Layer 2 of a small transformer language model trained on English Wikipedia (10 layers, counted from 0, width 128).
Take only the direct path to the model's output, skipping the later layers: a vector added to the residual stream pushes a token's score in proportion to its dot product with that token's output vector.

Output vectors of the tokens that the questions are about. A number n stands for (n - 500) times 0.0051.
" of": 497,398,584,468,614,525,436,501,548,484,481,554,445,542,534,454,420,619,517,450,433,497,468,462,487,487,570,513,427,626,471,445,498,369,479,503,541,638,564,623,486,529,445,540,547,497,467,442,516,420,539,479,422,525,488,585,501,625,541,439,437,545,492,449,498,563,524,541,560,476,487,541,488,539,522,496,415,461,518,490,482,407,569,585,494,584,466,468,524,502,519,560,528,475,500,611,427,488,537,579,501,570,447,474,601,536,548,410,339,373,472,549,479,549,504,492,572,494,501,616,460,571,549,410,476,553,498,552
"ion.": 514,578,411,379,587,525,493,598,413,490,518,528,600,544,461,500,358,485,482,286,481,613,511,393,556,565,458,580,603,488,465,559,491,379,481,467,355,537,508,575,541,555,495,363,431,467,603,555,458,516,407,501,559,628,398,502,411,517,511,493,495,691,657,726,507,647,517,485,456,582,469,522,584,475,584,504,527,348,326,486,346,663,435,629,512,429,513,510,480,531,487,571,481,461,475,535,501,534,462,318,539,597,465,609,358,474,624,437,380,556,472,374,441,472,433,450,480,282,496,504,420,523,416,322,596,443,277,370
"|---": 689,686,568,687,527,730,539,535,688,597,649,674,518,329,417,423,291,561,634,629,571,658,448,327,578,592,409,586,658,424,595,384,219,513,617,135,106,644,536,664,615,554,632,403,428,719,600,659,374,534,351,714,387,674,430,437,400,357,645,626,717,612,745,680,686,828,569,640,469,634,579,853,663,391,693,644,622,198,390,249,338,424,340,374,426,420,772,306,391,633,625,455,651,593,312,665,490,658,224,311,971,622,424,725,255,360,403,515,456,433,585,331,616,275,773,606,336,369,411,590,319,909,315,367,646,422,279,388
" at": 549,481,515,401,547,468,527,508,531,467,551,503,529,515,505,438,455,501,519,508,502,504,516,483,469,524,490,466,545,481,468,500,472,371,489,559,543,561,587,531,511,528,476,523,548,535,441,516,482,450,537,378,519,480,531,566,519,492,557,477,533,465,479,461,501,539,472,473,584,524,491,566,531,514,386,465,478,483,409,545,540,602,521,471,483,536,484,536,481,542,606,613,483,422,487,521,484,516,572,564,574,470,466,472,516,468,490,461,497,440,486,503,441,535,497,509,545,476,495,542,467,510,529,446,539,524,439,577
" which": 591,554,521,408,618,514,454,544,438,532,574,578,633,476,492,524,421,612,466,511,512,493,577,509,488,457,487,522,529,444,486,595,480,467,487,439,527,605,542,541,516,503,500,452,496,566,517,471,474,533,390,496,386,476,432,507,468,452,601,494,445,565,566,481,499,497,455,593,528,492,553,522,482,590,562,474,580,397,405,565,555,562,529,583,603,490,537,518,392,557,548,551,499,610,535,606,512,457,499,378,622,562,436,524,513,493,447,431,478,487,457,442,526,455,600,658,542,430,496,497,410,662,500,480,513,595,414,550
" they": 644,537,565,417,605,475,547,530,448,458,503,566,523,483,393,440,393,590,432,460,520,601,514,474,507,547,546,484,479,538,455,492,397,423,505,327,509,534,537,567,533,542,456,392,434,523,499,577,511,520,453,540,430,478,416,396,559,398,494,609,452,664,614,458,524,633,531,499,485,498,620,587,558,588,537,515,569,391,469,453,367,579,463,635,524,481,493,461,413,478,426,517,587,484,372,579,437,452,551,457,607,570,442,467,484,440,494,559,491,506,499,525,491,396,550,642,522,376,485,587,500,568,422,442,575,534,295,521
"ography": 611,529,580,451,441,538,553,513,429,615,729,585,701,365,568,603,503,477,628,726,501,500,540,420,562,530,498,534,536,555,675,475,544,540,520,548,397,600,573,518,492,505,593,509,484,618,500,474,378,574,482,487,524,537,394,477,489,521,514,436,466,449,501,617,564,561,595,452,465,621,613,527,482,398,599,688,504,379,514,543,351,550,537,332,455,428,619,566,399,612,521,455,596,543,411,604,424,635,319,372,555,555,386,704,559,460,460,485,509,422,606,487,593,581,491,397,464,479,462,562,343,549,540,360,453,451,594,535
"es.": 577,596,343,405,532,457,448,559,451,548,491,544,610,530,450,603,483,527,472,394,407,571,440,484,449,499,577,666,506,480,585,570,533,354,504,446,412,416,319,470,531,427,504,424,560,455,550,565,544,497,389,375,362,457,476,446,555,375,568,632,522,604,550,591,457,587,630,404,306,496,480,516,646,493,653,475,548,399,503,531,460,602,513,560,491,348,532,471,511,496,471,592,672,379,540,622,470,569,505,488,548,545,479,587,423,514,458,398,514,484,444,478,415,396,456,527,454,382,486,699,515,555,453,524,584,592,524,540
"===": 634,484,571,677,519,494,580,419,565,499,525,602,570,502,587,486,534,425,520,591,548,546,438,408,578,482,430,400,519,449,607,525,482,610,515,499,477,594,465,600,500,421,577,667,529,473,549,537,481,608,429,566,448,482,514,513,507,398,499,497,565,624,555,473,567,631,432,720,576,433,496,479,505,430,485,579,495,531,547,453,536,481,436,604,514,539,448,506,422,440,627,542,511,529,439,578,460,682,419,557,616,681,447,538,421,399,463,567,539,530,443,470,560,565,607,524,492,553,485,506,535,533,522,497,451,574,531,493
" club": 479,479,430,568,516,400,444,484,434,445,521,573,503,446,509,512,426,550,522,463,499,495,436,531,447,421,506,516,569,464,454,510,378,578,522,523,479,602,548,592,540,452,485,452,507,527,595,521,409,568,415,578,542,534,523,435,457,438,456,421,496,579,410,494,556,604,569,556,536,585,617,550,594,436,472,632,605,364,296,391,498,455,349,443,532,492,529,540,439,550,672,459,586,520,444,525,431,619,508,430,530,626,525,478,388,428,441,491,443,397,480,507,490,400,549,549,555,366,513,614,445,554,515,430,524,464,405,583
"less": 553,470,544,436,477,670,543,489,565,552,491,626,465,539,467,375,467,555,558,572,533,539,343,531,513,416,467,525,420,501,494,494,546,290,481,438,397,522,450,515,515,571,500,440,501,600,590,513,451,544,541,518,548,588,400,445,491,523,545,488,523,443,462,525,495,647,510,427,549,484,409,602,467,341,467,460,492,324,531,469,416,407,404,422,524,478,453,573,431,644,404,752,584,483,480,598,433,436,554,434,612,544,537,286,469,503,510,567,420,497,599,534,598,415,665,442,414,441,495,534,521,504,548,462,599,481,443,524

Output weights of attention head 1. The head adds the sum of these rows, row i times number i of z. A number n stands for (n - 500) times 0.00073.
o0: 556,389,561,373,496,557,411,473,673,553,403,571,418,394,556,426,507,367,510,546,551,720,379,473,479,520,458,598,537,506,643,604,415,647,620,365,209,425,394,366,357,607,480,553,472,467,530,608,590,529,608,436,591,383,494,432,537,479,611,522,466,442,613,423,515,461,585,584,564,403,418,511,635,613,471,460,539,479,563,462,304,489,591,424,579,556,598,410,608,658,388,501,345,617,431,457,600,549,665,561,526,328,548,535,479,500,508,549,444,452,534,689,475,423,549,512,375,809,452,221,466,641,518,612,533,362,599,536
o1: 393,684,595,659,321,504,395,340,482,513,417,561,289,428,672,502,455,445,210,503,332,396,666,391,498,295,728,335,501,606,564,567,483,472,546,556,781,337,369,450,515,314,422,643,559,276,536,358,673,435,575,507,473,670,513,523,530,484,440,398,606,434,672,713,513,496,349,382,472,531,628,497,325,480,491,557,343,643,625,628,414,503,356,565,615,519,314,471,434,265,599,469,389,499,590,455,392,422,574,486,437,322,378,663,536,500,514,548,612,589,408,354,444,446,418,406,513,233,638,550,654,544,631,486,496,678,440,290
o2: 472,470,551,412,534,599,580,764,637,552,535,386,601,627,561,512,385,499,485,481,328,588,165,499,566,741,504,558,535,329,464,590,659,448,390,423,487,601,366,400,391,762,371,277,459,456,419,524,432,423,471,409,704,319,393,311,409,401,621,705,389,361,441,327,493,527,597,479,406,615,244,449,662,748,353,379,559,491,455,425,564,490,781,409,297,591,602,592,655,582,259,566,490,608,394,317,682,525,590,497,736,415,504,337,392,610,627,518,551,574,647,701,552,449,439,497,396,751,399,342,392,535,353,537,490,458,313,668
o3: 644,553,471,390,518,552,523,485,632,563,518,535,477,543,553,364,558,496,394,477,584,707,391,483,461,557,251,590,512,317,518,391,475,595,514,399,343,561,450,359,554,698,682,364,480,533,594,624,633,348,572,403,581,433,461,382,495,539,735,535,390,587,626,312,482,525,383,576,535,295,426,541,318,633,532,440,591,479,423,566,607,435,617,445,555,674,605,437,556,597,430,563,400,403,374,373,563,611,611,460,468,504,571,512,502,464,444,484,544,336,613,389,486,473,501,513,427,506,362,339,393,647,405,686,488,537,358,429
o4: 519,488,505,692,561,382,514,397,375,460,500,638,479,424,460,539,509,545,566,550,651,385,745,604,497,366,619,374,501,636,650,490,444,495,480,675,608,493,701,602,602,276,510,666,501,505,575,491,525,518,485,497,352,583,611,590,580,506,396,467,570,642,483,652,480,503,341,585,520,522,745,552,324,345,619,593,427,470,483,539,587,668,293,624,694,389,323,512,252,398,688,449,639,428,560,665,345,539,406,554,413,603,482,511,496,383,524,601,446,515,362,362,450,648,445,586,618,274,577,692,521,458,662,337,560,639,528,389
o5: 505,686,505,646,567,502,514,278,375,492,519,563,352,405,367,571,469,537,473,495,522,502,732,570,528,313,580,446,548,580,648,438,397,559,577,605,558,518,646,655,590,245,523,674,486,422,520,426,623,613,535,712,372,693,672,525,520,521,330,358,574,601,522,783,525,544,354,485,581,522,713,514,436,399,621,556,479,507,564,558,625,545,297,510,681,391,403,543,480,417,713,447,593,401,648,483,306,481,511,477,436,656,476,588,530,411,462,415,528,522,416,305,431,601,626,451,539,224,557,612,584,694,569,429,459,638,605,324
o6: 472,159,476,534,461,346,566,486,787,710,685,490,660,485,475,557,426,514,717,432,593,568,418,599,597,536,295,426,457,363,469,539,520,504,575,630,475,520,646,495,231,583,636,604,454,724,435,466,357,527,489,469,531,334,456,379,402,471,657,531,412,646,338,281,389,520,513,706,627,344,353,512,424,551,371,512,553,388,418,333,502,521,680,412,467,698,553,625,556,595,449,440,424,556,502,355,572,508,467,502,572,647,613,371,297,412,557,506,503,552,656,653,453,665,367,438,454,800,435,420,309,538,452,597,511,553,625,781
o7: 472,416,394,435,703,535,534,605,410,373,484,475,540,598,371,573,431,609,734,603,550,303,672,686,543,513,469,720,393,493,453,446,509,515,392,555,498,731,650,606,556,526,516,264,274,494,531,455,414,607,469,662,439,428,609,505,719,524,436,486,466,563,371,447,671,608,312,327,674,571,496,494,555,565,607,426,473,475,421,719,850,690,518,481,483,437,595,565,374,596,507,609,528,648,484,554,421,549,461,464,535,688,479,521,589,552,433,622,339,624,405,373,528,620,573,577,561,429,451,754,485,510,492,589,458,602,426,582
o8: 258,815,602,619,307,386,351,369,769,331,544,422,362,564,674,710,537,474,442,568,344,557,346,450,500,371,641,416,382,403,478,559,677,390,613,484,617,575,547,313,336,324,520,556,537,360,463,408,484,495,508,609,436,629,383,465,493,551,616,494,423,267,352,638,611,371,520,454,489,519,409,409,400,613,420,304,229,704,598,403,243,270,541,496,500,523,481,597,557,355,451,494,348,465,708,273,364,320,770,509,604,494,258,376,429,587,582,573,369,548,586,447,496,496,319,361,368,239,709,388,516,672,654,437,493,550,510,411
o9: 179,674,614,373,611,465,540,382,347,527,456,476,261,477,570,447,279,599,251,523,371,472,589,494,423,461,302,664,487,304,356,338,522,420,606,187,291,709,445,267,376,654,737,402,363,448,511,608,652,655,767,511,684,630,458,472,275,555,585,424,469,482,428,576,728,414,383,270,743,322,524,745,592,440,435,365,466,402,343,604,811,549,715,387,732,528,553,604,580,623,598,614,470,435,490,266,476,640,544,243,453,494,470,678,625,769,341,588,510,653,655,331,553,398,563,534,321,428,324,580,481,542,320,648,455,395,255,464
o10: 444,254,322,513,337,479,408,476,762,641,463,469,436,459,574,544,581,282,712,565,638,601,362,505,508,460,428,369,490,503,565,383,503,565,536,478,416,330,496,378,322,476,532,764,566,621,474,407,404,405,416,365,514,337,505,485,464,516,589,414,586,478,510,356,287,528,633,604,471,561,321,347,475,452,543,535,538,606,639,351,187,356,480,541,375,597,475,501,582,406,394,440,394,512,530,369,597,367,634,562,580,523,536,418,373,466,546,515,562,382,546,745,469,515,549,417,474,798,614,327,450,540,565,616,564,323,748,611
o11: 576,485,323,628,507,467,435,362,574,500,510,497,472,522,757,589,580,384,702,567,567,287,637,452,491,303,319,397,387,403,655,313,365,509,655,535,425,539,500,485,531,214,639,766,379,501,654,556,368,573,441,673,429,670,579,507,595,379,509,338,489,752,580,648,429,542,391,605,595,552,546,350,372,350,682,624,304,692,591,459,340,504,264,601,499,510,504,620,449,448,604,465,506,423,476,409,409,606,558,471,553,664,436,616,299,530,463,663,549,486,319,445,498,542,475,605,601,547,574,437,602,597,456,609,592,473,622,494
o12: 448,421,592,464,410,228,520,379,393,580,539,576,524,411,602,461,486,521,411,544,516,429,592,514,452,440,484,358,597,438,402,545,563,373,449,736,834,561,464,466,455,500,595,610,525,448,456,516,339,473,604,388,502,510,548,504,425,417,484,460,620,548,494,498,466,460,406,586,535,398,643,703,463,299,418,571,389,458,311,448,613,674,507,595,496,556,336,574,429,487,602,463,533,524,435,431,494,576,449,516,533,418,582,398,482,401,534,600,425,610,379,570,365,636,308,399,433,477,546,726,520,314,567,663,547,525,489,532
o13: 451,608,504,628,298,460,362,316,467,614,456,588,282,329,632,413,663,350,416,425,505,540,573,502,444,309,577,308,594,446,668,391,422,469,651,470,393,287,456,507,524,226,577,813,564,431,663,632,481,537,394,517,504,642,541,484,370,588,538,431,653,513,555,658,472,384,435,625,455,296,563,357,309,399,641,614,435,510,505,468,275,354,222,498,553,564,325,423,493,403,617,438,503,296,446,393,462,571,569,453,396,406,417,518,435,454,525,486,572,529,343,435,622,555,566,443,504,297,525,366,565,584,529,563,608,536,588,311
o14: 656,601,476,503,611,510,556,468,650,618,503,381,687,467,718,481,423,455,606,355,469,385,496,493,562,657,227,504,304,645,451,396,479,406,474,460,616,641,440,484,365,688,470,568,607,508,349,394,441,459,285,560,266,480,462,575,612,415,551,573,719,473,531,354,531,562,583,429,519,420,628,352,445,490,260,488,353,571,720,523,353,299,396,628,412,543,508,493,540,244,684,590,526,484,489,480,591,519,467,403,544,601,482,471,483,568,462,599,451,192,449,357,431,585,554,575,410,534,405,636,378,443,538,470,521,429,634,494
o15: 452,635,538,676,487,430,439,438,387,371,508,515,407,565,444,649,399,582,512,413,392,296,662,494,462,413,496,402,406,584,502,564,568,418,310,777,734,448,663,522,487,404,431,558,485,412,428,342,590,446,525,515,295,526,492,502,548,424,462,457,504,499,516,598,566,524,346,500,545,549,549,519,463,609,524,582,412,553,549,637,684,594,438,710,631,479,436,484,376,443,493,631,555,513,679,620,336,440,537,407,553,502,449,521,536,561,561,578,519,589,529,268,374,581,369,483,595,376,572,692,548,410,551,533,472,762,529,470
o16: 519,647,523,488,345,565,363,414,463,464,509,442,356,437,677,546,692,485,543,423,511,542,530,430,548,400,646,427,391,608,686,444,362,534,688,506,363,298,499,616,522,195,422,712,608,485,668,477,596,593,274,600,438,690,621,499,553,616,454,392,686,523,594,613,413,458,574,704,488,385,519,287,278,427,544,611,372,476,711,573,131,280,208,419,461,513,405,512,517,462,564,453,505,298,578,498,431,358,503,600,264,459,328,513,562,387,485,391,523,380,267,448,622,490,593,470,640,286,560,363,546,634,683,501,464,647,678,298
o17: 457,426,508,521,494,608,462,617,683,530,440,400,426,454,500,661,393,412,585,561,355,551,370,637,523,573,577,527,479,492,490,737,620,686,425,368,281,415,526,408,436,547,268,351,478,468,594,338,590,428,589,597,590,380,574,442,459,564,467,512,478,301,549,450,462,559,493,459,449,567,181,371,597,796,515,316,480,534,665,613,558,552,740,445,451,554,617,475,591,511,242,555,335,786,642,345,443,262,551,436,547,387,469,480,569,555,573,522,499,586,583,617,540,387,550,500,337,538,418,285,318,601,479,623,436,439,428,637
o18: 623,492,445,241,584,539,413,534,271,421,495,465,588,632,456,325,530,559,393,490,397,403,465,339,473,625,420,604,556,487,335,374,502,382,414,565,863,652,335,455,684,639,493,215,449,459,451,501,499,419,425,420,341,462,293,390,543,433,456,667,390,539,524,267,542,499,557,390,537,398,590,577,599,531,515,610,556,512,432,578,573,463,510,584,470,378,610,478,490,464,375,637,590,401,405,638,553,512,598,539,507,395,589,432,655,497,470,447,441,412,389,507,333,443,444,492,592,558,627,755,712,341,514,563,571,494,402,536
o19: 237,387,600,434,419,382,481,316,469,607,538,615,489,472,520,408,430,584,777,483,666,513,530,522,415,398,288,415,441,506,433,589,500,410,536,619,504,274,593,476,448,381,743,733,517,630,407,504,306,541,645,418,539,568,739,623,486,467,322,369,780,588,440,725,566,613,435,778,524,474,610,590,431,230,430,482,412,470,352,421,620,683,424,677,463,644,501,419,479,638,742,367,494,550,515,497,397,586,350,396,414,433,490,469,331,530,426,509,436,660,496,610,551,682,565,334,430,502,570,625,462,429,420,656,554,405,676,662
o20: 608,600,669,501,389,538,502,435,475,575,360,612,484,437,675,571,389,272,410,431,488,522,518,327,365,532,486,429,593,637,574,691,439,489,482,555,654,411,356,409,460,611,348,654,620,409,385,641,662,386,663,372,439,474,446,516,392,399,545,613,585,408,789,515,509,550,495,770,433,453,541,494,538,554,320,555,478,441,631,561,282,418,474,671,555,599,430,357,566,604,504,641,413,502,512,452,566,499,755,523,502,236,578,603,507,443,385,444,585,639,334,639,272,435,434,592,304,555,484,422,660,259,620,737,427,302,567,453
o21: 434,444,382,362,408,503,568,549,688,451,427,350,544,417,693,615,624,476,576,465,496,654,326,530,475,528,450,487,516,480,492,495,567,493,532,463,384,520,393,332,375,536,497,404,515,541,588,417,346,350,369,365,572,439,434,389,395,405,673,524,671,404,653,439,393,448,667,555,418,551,250,461,674,600,541,527,542,579,569,425,301,424,590,522,244,584,739,330,636,478,507,461,441,623,474,364,566,445,695,305,584,386,626,275,443,401,543,582,490,614,461,639,430,428,486,501,437,707,562,471,345,397,461,724,618,372,539,681
o22: 563,628,552,681,448,510,488,376,376,451,414,547,441,401,472,597,524,473,482,509,556,451,794,489,432,311,602,435,514,627,629,580,418,509,557,545,463,248,605,610,581,231,506,704,593,528,557,491,567,415,527,560,389,623,583,612,527,515,320,398,663,510,664,881,490,456,423,564,371,595,669,588,375,468,678,543,466,541,577,424,398,525,274,519,620,512,375,373,387,359,643,456,590,547,722,740,219,411,287,453,392,493,416,758,511,461,438,639,531,586,388,285,458,529,502,499,558,236,525,527,612,384,506,420,537,587,510,392
o23: 517,344,689,443,577,374,382,461,321,682,597,572,613,412,565,351,459,559,550,290,444,583,349,500,407,510,452,330,447,438,592,587,449,461,589,679,624,501,368,583,383,744,518,518,424,382,501,558,548,523,511,241,576,401,455,488,386,520,462,537,535,524,560,340,488,611,496,762,495,208,357,677,371,355,299,497,464,244,349,527,543,557,417,474,560,689,365,540,625,526,456,639,423,567,435,514,543,597,569,440,432,374,565,405,518,613,507,506,552,423,384,644,659,512,405,666,501,741,437,401,420,376,390,655,471,532,514,562
o24: 414,652,530,405,490,403,426,535,457,487,401,517,318,413,698,657,575,475,543,462,316,357,383,377,471,476,497,482,626,446,763,461,570,569,487,424,166,447,277,492,483,384,401,363,391,401,710,628,601,607,548,546,558,605,569,315,404,525,533,581,513,505,569,401,500,459,516,638,478,443,364,429,502,483,710,494,368,549,437,469,320,321,486,580,516,563,447,528,645,657,503,576,430,571,388,431,400,547,673,343,520,386,442,637,501,454,390,464,599,724,408,524,467,450,613,551,519,521,327,205,536,518,500,716,404,439,504,591
o25: 382,318,400,393,565,422,552,509,641,517,516,330,681,549,627,467,483,576,598,407,573,367,409,383,586,549,293,400,522,467,316,215,614,353,475,478,700,721,433,350,361,623,667,502,502,549,420,437,308,510,398,396,502,376,286,562,342,454,656,490,472,547,348,237,489,386,635,404,583,382,505,541,533,332,354,590,412,523,338,483,444,343,501,619,339,482,584,595,485,442,473,529,514,436,396,502,659,591,553,553,553,498,578,325,505,651,455,585,425,363,557,593,510,586,446,511,597,747,614,706,472,297,460,415,554,376,549,596
o26: 570,520,406,655,533,487,387,362,361,404,467,475,394,436,431,584,609,527,528,444,406,289,736,567,521,336,702,486,477,502,612,546,504,487,454,642,602,507,643,625,601,279,454,596,520,352,559,532,571,547,524,555,351,697,474,538,559,582,407,468,492,430,495,576,501,572,333,489,472,579,607,545,379,512,683,597,416,538,488,556,462,581,349,599,623,472,333,503,421,478,589,623,482,544,622,664,299,436,455,562,496,576,425,694,597,407,466,496,474,612,459,327,492,524,493,528,642,324,494,527,719,457,630,472,450,587,522,330
o27: 640,335,444,616,452,466,490,548,609,581,468,402,716,399,588,456,597,263,523,583,734,631,588,457,522,499,496,374,531,503,544,500,452,589,607,331,476,355,442,452,532,411,527,741,580,567,485,737,341,425,482,396,464,476,440,636,366,400,517,522,491,630,555,585,336,534,679,536,432,571,560,566,597,353,486,618,526,537,463,367,98,495,403,595,432,621,548,436,591,395,436,444,441,360,426,585,532,557,525,715,456,334,592,492,358,416,506,625,494,434,404,633,437,467,466,530,519,718,684,358,621,381,367,444,685,334,557,496
o28: 503,972,667,389,590,491,623,577,401,502,515,546,465,604,676,610,333,489,400,458,327,450,456,518,478,629,476,614,471,484,446,730,628,295,498,334,300,462,426,359,562,560,286,295,477,467,428,714,476,282,606,537,465,666,559,436,452,398,537,749,484,329,567,807,559,519,586,374,412,677,624,524,481,571,381,321,439,483,416,403,623,616,609,387,406,500,570,432,611,428,474,578,558,675,639,264,410,396,428,336,548,438,472,494,468,447,500,536,504,624,497,263,577,366,437,640,216,249,442,412,382,614,296,529,502,465,187,321
o29: 500,187,495,718,383,372,514,403,651,678,627,545,425,496,599,601,537,411,654,608,480,545,463,662,450,392,394,334,551,403,531,528,588,482,475,689,397,496,584,575,336,409,609,709,457,595,592,470,284,600,516,491,578,406,626,427,457,393,439,428,588,440,417,436,326,451,470,702,409,462,281,434,467,541,483,577,461,558,581,461,606,704,575,549,376,606,469,550,403,480,454,263,547,442,479,321,561,564,486,452,627,546,509,425,338,431,711,572,541,635,442,779,566,618,467,504,518,638,470,411,276,504,559,672,548,441,722,708
o30: 337,365,403,378,516,349,508,590,651,661,685,344,789,620,611,486,468,509,745,431,522,388,282,478,601,586,270,563,356,379,489,309,552,452,481,468,436,628,503,473,402,457,711,560,384,674,465,521,298,707,322,550,371,432,426,405,573,592,654,546,470,598,380,212,503,392,530,589,627,193,377,357,364,365,384,653,465,527,441,535,234,243,443,547,459,519,667,558,421,657,514,525,368,408,281,453,562,551,496,580,516,606,355,341,355,487,385,537,407,321,688,475,662,703,459,625,691,696,402,479,415,464,486,395,381,572,692,733
o31: 440,318,468,482,287,563,497,573,504,569,609,384,547,505,494,198,730,543,439,329,488,744,310,416,514,561,666,487,525,559,502,472,471,526,490,422,501,319,455,505,496,300,468,489,650,721,419,617,371,441,338,346,553,525,292,437,476,544,570,618,442,448,500,368,474,419,644,734,426,428,454,520,546,505,664,689,684,564,442,273,192,214,385,375,374,642,518,388,523,579,561,411,483,345,227,634,611,408,422,658,519,310,431,318,322,377,568,238,503,322,716,594,554,480,633,403,728,532,485,277,479,481,428,366,571,510,647,564

Each question shows a token from some text and the vector z that the head gathered there. A number n stands for (n - 500) times 0.009.

"\n": 446,559,396,458,597,538,575,522,516,537,506,519,587,574,430,513,486,425,396,675,423,421,635,474,475,452,556,494,435,602,471,513
Which three tokens does it push up most, strongest first? "===", " club", "ography"

" T": 492,635,476,504,573,580,496,507,557,512,513,520,648,491,464,572,483,455,561,544,544,491,438,464,511,491,525,507,465,527,434,450
Which of these tokens does it push up most? "==="

" mat": 496,527,495,485,425,423,481,431,505,462,518,392,491,581,491,568,577,649,512,499,658,542,556,542,502,453,487,498,523,524,450,517
Which of these tokens does it push up most? "es."

"ab": 422,619,492,385,476,541,439,462,621,414,558,357,432,483,654,571,502,527,460,423,597,492,537,516,461,577,483,425,538,409,485,438
Which of these tokens does it push up most? " of"

" General": 550,284,407,349,541,551,789,625,345,402,638,567,568,288,466,523,326,510,284,707,368,445,490,562,382,472,547,550,246,743,591,464
Which three tokens does it push up most, strongest first? "===", "ography", " club"

"ity": 447,487,443,617,688,551,546,660,347,453,270,453,507,347,483,651,425,495,571,492,546,411,479,577,515,396,596,384,399,515,536,431
Which of these tokens does it push up most? " which"

" a": 503,264,444,542,552,497,576,601,412,436,504,447,422,394,421,520,401,548,473,557,442,476,497,429,461,439,563,476,540,541,492,518
Which of these tokens does it push up most? "|---"

" in": 506,509,476,522,590,475,564,513,505,456,481,469,607,411,481,568,446,454,535,521,583,511,481,496,461,500,474,479,463,502,454,474
Which of these tokens does it push up most? " at"

" El": 468,496,481,430,572,526,522,495,534,428,483,425,547,434,546,537,475,438,462,514,523,450,528,482,458,530,522,415,476,485,491,486
Which of these tokens does it push up most? " of"

"ar": 559,560,537,501,442,419,400,460,505,542,493,447,461,535,545,574,563,585,497,365,559,480,491,618,520,522,514,538,517,461,532,500
Which of these tokens does it push down most? " club"

"ined": 538,550,473,476,548,498,561,507,508,479,531,485,620,425,497,553,529,506,506,490,610,557,426,475,464,547,399,471,460,522,398,433
Which two tokens does it push up most, strongest first? " at", " of"

" let": 507,302,452,550,555,503,566,581,439,442,503,464,436,408,426,533,411,546,482,546,458,475,494,446,474,439,567,470,540,538,484,511
Which three tokens does it push up most, strongest first? "|---", " which", "ography"

" August": 436,438,525,458,494,498,632,468,510,402,518,502,535,491,491,510,574,475,441,549,393,443,487,508,433,503,488,407,426,654,658,610
Which of these tokens does it push down most? "ion."

"us": 519,517,486,474,564,474,550,433,563,447,622,546,492,516,608,555,583,451,498,534,468,526,518,484,570,667,538,440,472,486,521,458
Which two tokens does it push up most, strongest first? "===", " of"

" ex": 453,601,481,493,489,520,474,443,536,484,441,440,614,530,433,557,544,413,581,520,472,535,514,584,467,501,534,498,456,486,469,533
Which of these tokens does it push down most? "|---"

" m": 292,545,601,321,423,441,411,428,427,424,363,229,420,328,629,679,351,551,479,447,503,468,572,405,436,654,333,285,634,376,613,502
Which of these tokens does it push down most? "==="

".": 476,471,437,475,566,519,522,556,461,517,474,455,547,454,424,503,412,446,434,600,434,422,577,463,404,462,568,483,425,550,439,541
Which three tokens does it push up most, strongest first? " club", "ography", "==="

" of": 514,530,467,442,540,510,574,506,484,424,598,521,623,476,510,515,470,452,468,607,478,510,530,517,461,508,507,492,445,581,502,536
Which of these tokens does it push up most? "==="

"as": 482,577,510,528,447,487,448,458,537,495,462,468,541,502,504,565,481,522,541,450,497,513,650,575,490,429,456,508,638,429,441,406
Which three tokens does it push up most, strongest first? "ion.", "es.", " they"

" was": 451,383,420,469,567,498,513,542,492,452,513,467,473,439,481,494,465,498,427,535,407,486,527,436,433,515,520,473,424,569,494,520
Which three tokens does it push up most, strongest first? "ography", " club", "==="

" Andrew": 459,592,512,462,614,503,468,476,510,514,477,480,523,517,564,571,565,406,552,550,492,442,599,562,461,509,526,461,566,440,445,507
Which of these tokens does it push up most? "ion."

"ation": 425,401,422,413,485,550,312,763,442,468,401,531,398,357,533,547,467,397,796,406,486,510,472,448,579,557,637,471,342,329,473,487
Which of these tokens does it push up most? " they"

"a.": 433,432,465,528,547,554,484,562,459,549,383,437,520,476,346,528,434,455,551,559,457,412,530,540,502,392,622,499,617,488,382,530
Which of these tokens does it push up most? "ion."

"ient": 518,719,502,564,568,436,438,416,466,505,435,440,562,564,515,579,513,510,454,513,593,520,582,548,399,509,428,542,576,388,396,473
Which of these tokens does it push down most? "ography"

" first": 377,447,570,477,579,517,448,762,541,417,396,534,533,339,486,541,400,468,601,395,441,478,407,414,564,554,478,471,523,474,526,347
Which two tokens does it push up most, strongest first? " which", " they"

"án": 447,555,427,472,481,512,441,397,501,459,478,376,475,517,569,601,566,477,516,509,584,424,531,610,476,502,463,402,534,394,520,541
Which of these tokens does it push up most? " of"

" Bar": 473,544,495,462,499,523,501,501,581,491,495,474,536,504,513,535,543,466,454,547,505,507,536,526,464,542,538,477,536,475,482,505
Which of these tokens does it push up most? " of"

"|": 465,300,616,416,449,430,632,609,362,494,526,377,531,298,441,471,271,538,440,588,345,495,381,461,385,580,450,431,395,621,523,561
Which of these tokens does it push down most? "==="

"ed.": 421,575,615,470,512,451,529,523,545,608,364,435,569,474,368,536,287,498,456,638,370,360,649,474,473,391,603,501,630,553,355,487
Which of these tokens does it push up most? "ion."

" An": 515,430,394,484,454,587,541,518,628,449,641,485,495,397,515,557,429,438,497,583,574,518,439,353,346,588,439,599,459,437,558,526
Which of these tokens does it push down most? "ion."

"n": 477,564,440,459,526,520,501,508,535,521,458,457,563,486,487,511,547,468,488,593,529,493,507,516,455,495,493,485,524,474,456,491
Which of these tokens does it push up most? " club"

"le": 473,474,447,518,412,491,525,365,499,345,655,524,404,524,619,570,610,485,408,489,535,464,572,577,541,465,577,459,359,516,598,467
Which of these tokens does it push down most? "ion."

" E": 460,512,558,508,497,512,514,465,568,479,531,440,546,516,510,551,485,485,522,533,537,515,419,540,452,557,455,465,525,509,493,510
Which of these tokens does it push up most? " at"

" on": 483,348,418,468,566,510,605,585,397,445,559,453,490,399,466,489,427,506,388,588,404,455,504,422,410,493,557,466,376,565,511,532
Which two tokens does it push up most, strongest first? "ography", " club"

"In": 485,407,385,442,631,521,676,593,402,441,636,454,503,428,488,523,446,498,316,631,410,480,537,477,347,550,533,439,267,650,529,528
Which of these tokens does it push up most? "==="

" found": 456,569,425,536,553,631,594,608,624,545,551,621,632,538,370,542,541,490,437,612,457,498,536,444,465,393,474,508,559,536,456,499
Which three tokens does it push up most, strongest first? "===", " club", "ography"

" Man": 515,495,514,470,489,544,522,518,582,510,546,473,513,474,463,479,484,534,438,547,461,503,434,461,484,492,491,477,479,518,427,500
Which of these tokens does it push down most? " they"

" St": 496,609,550,439,473,515,459,434,586,494,436,434,590,469,580,497,432,453,543,557,495,517,552,451,451,616,478,460,623,453,428,423
Which of these tokens does it push up most? "ion."

"ad": 539,528,477,460,430,488,514,508,518,535,544,423,567,482,467,559,426,578,529,564,596,516,478,527,545,500,496,450,534,486,391,497
Which of these tokens does it push up most? " at"

"1": 572,278,930,579,178,218,663,514,459,578,557,412,489,328,529,332,240,605,610,476,497,587,63,570,551,702,303,496,503,514,658,545
Which three tokens does it push up most, strongest first? "less", " at", " they"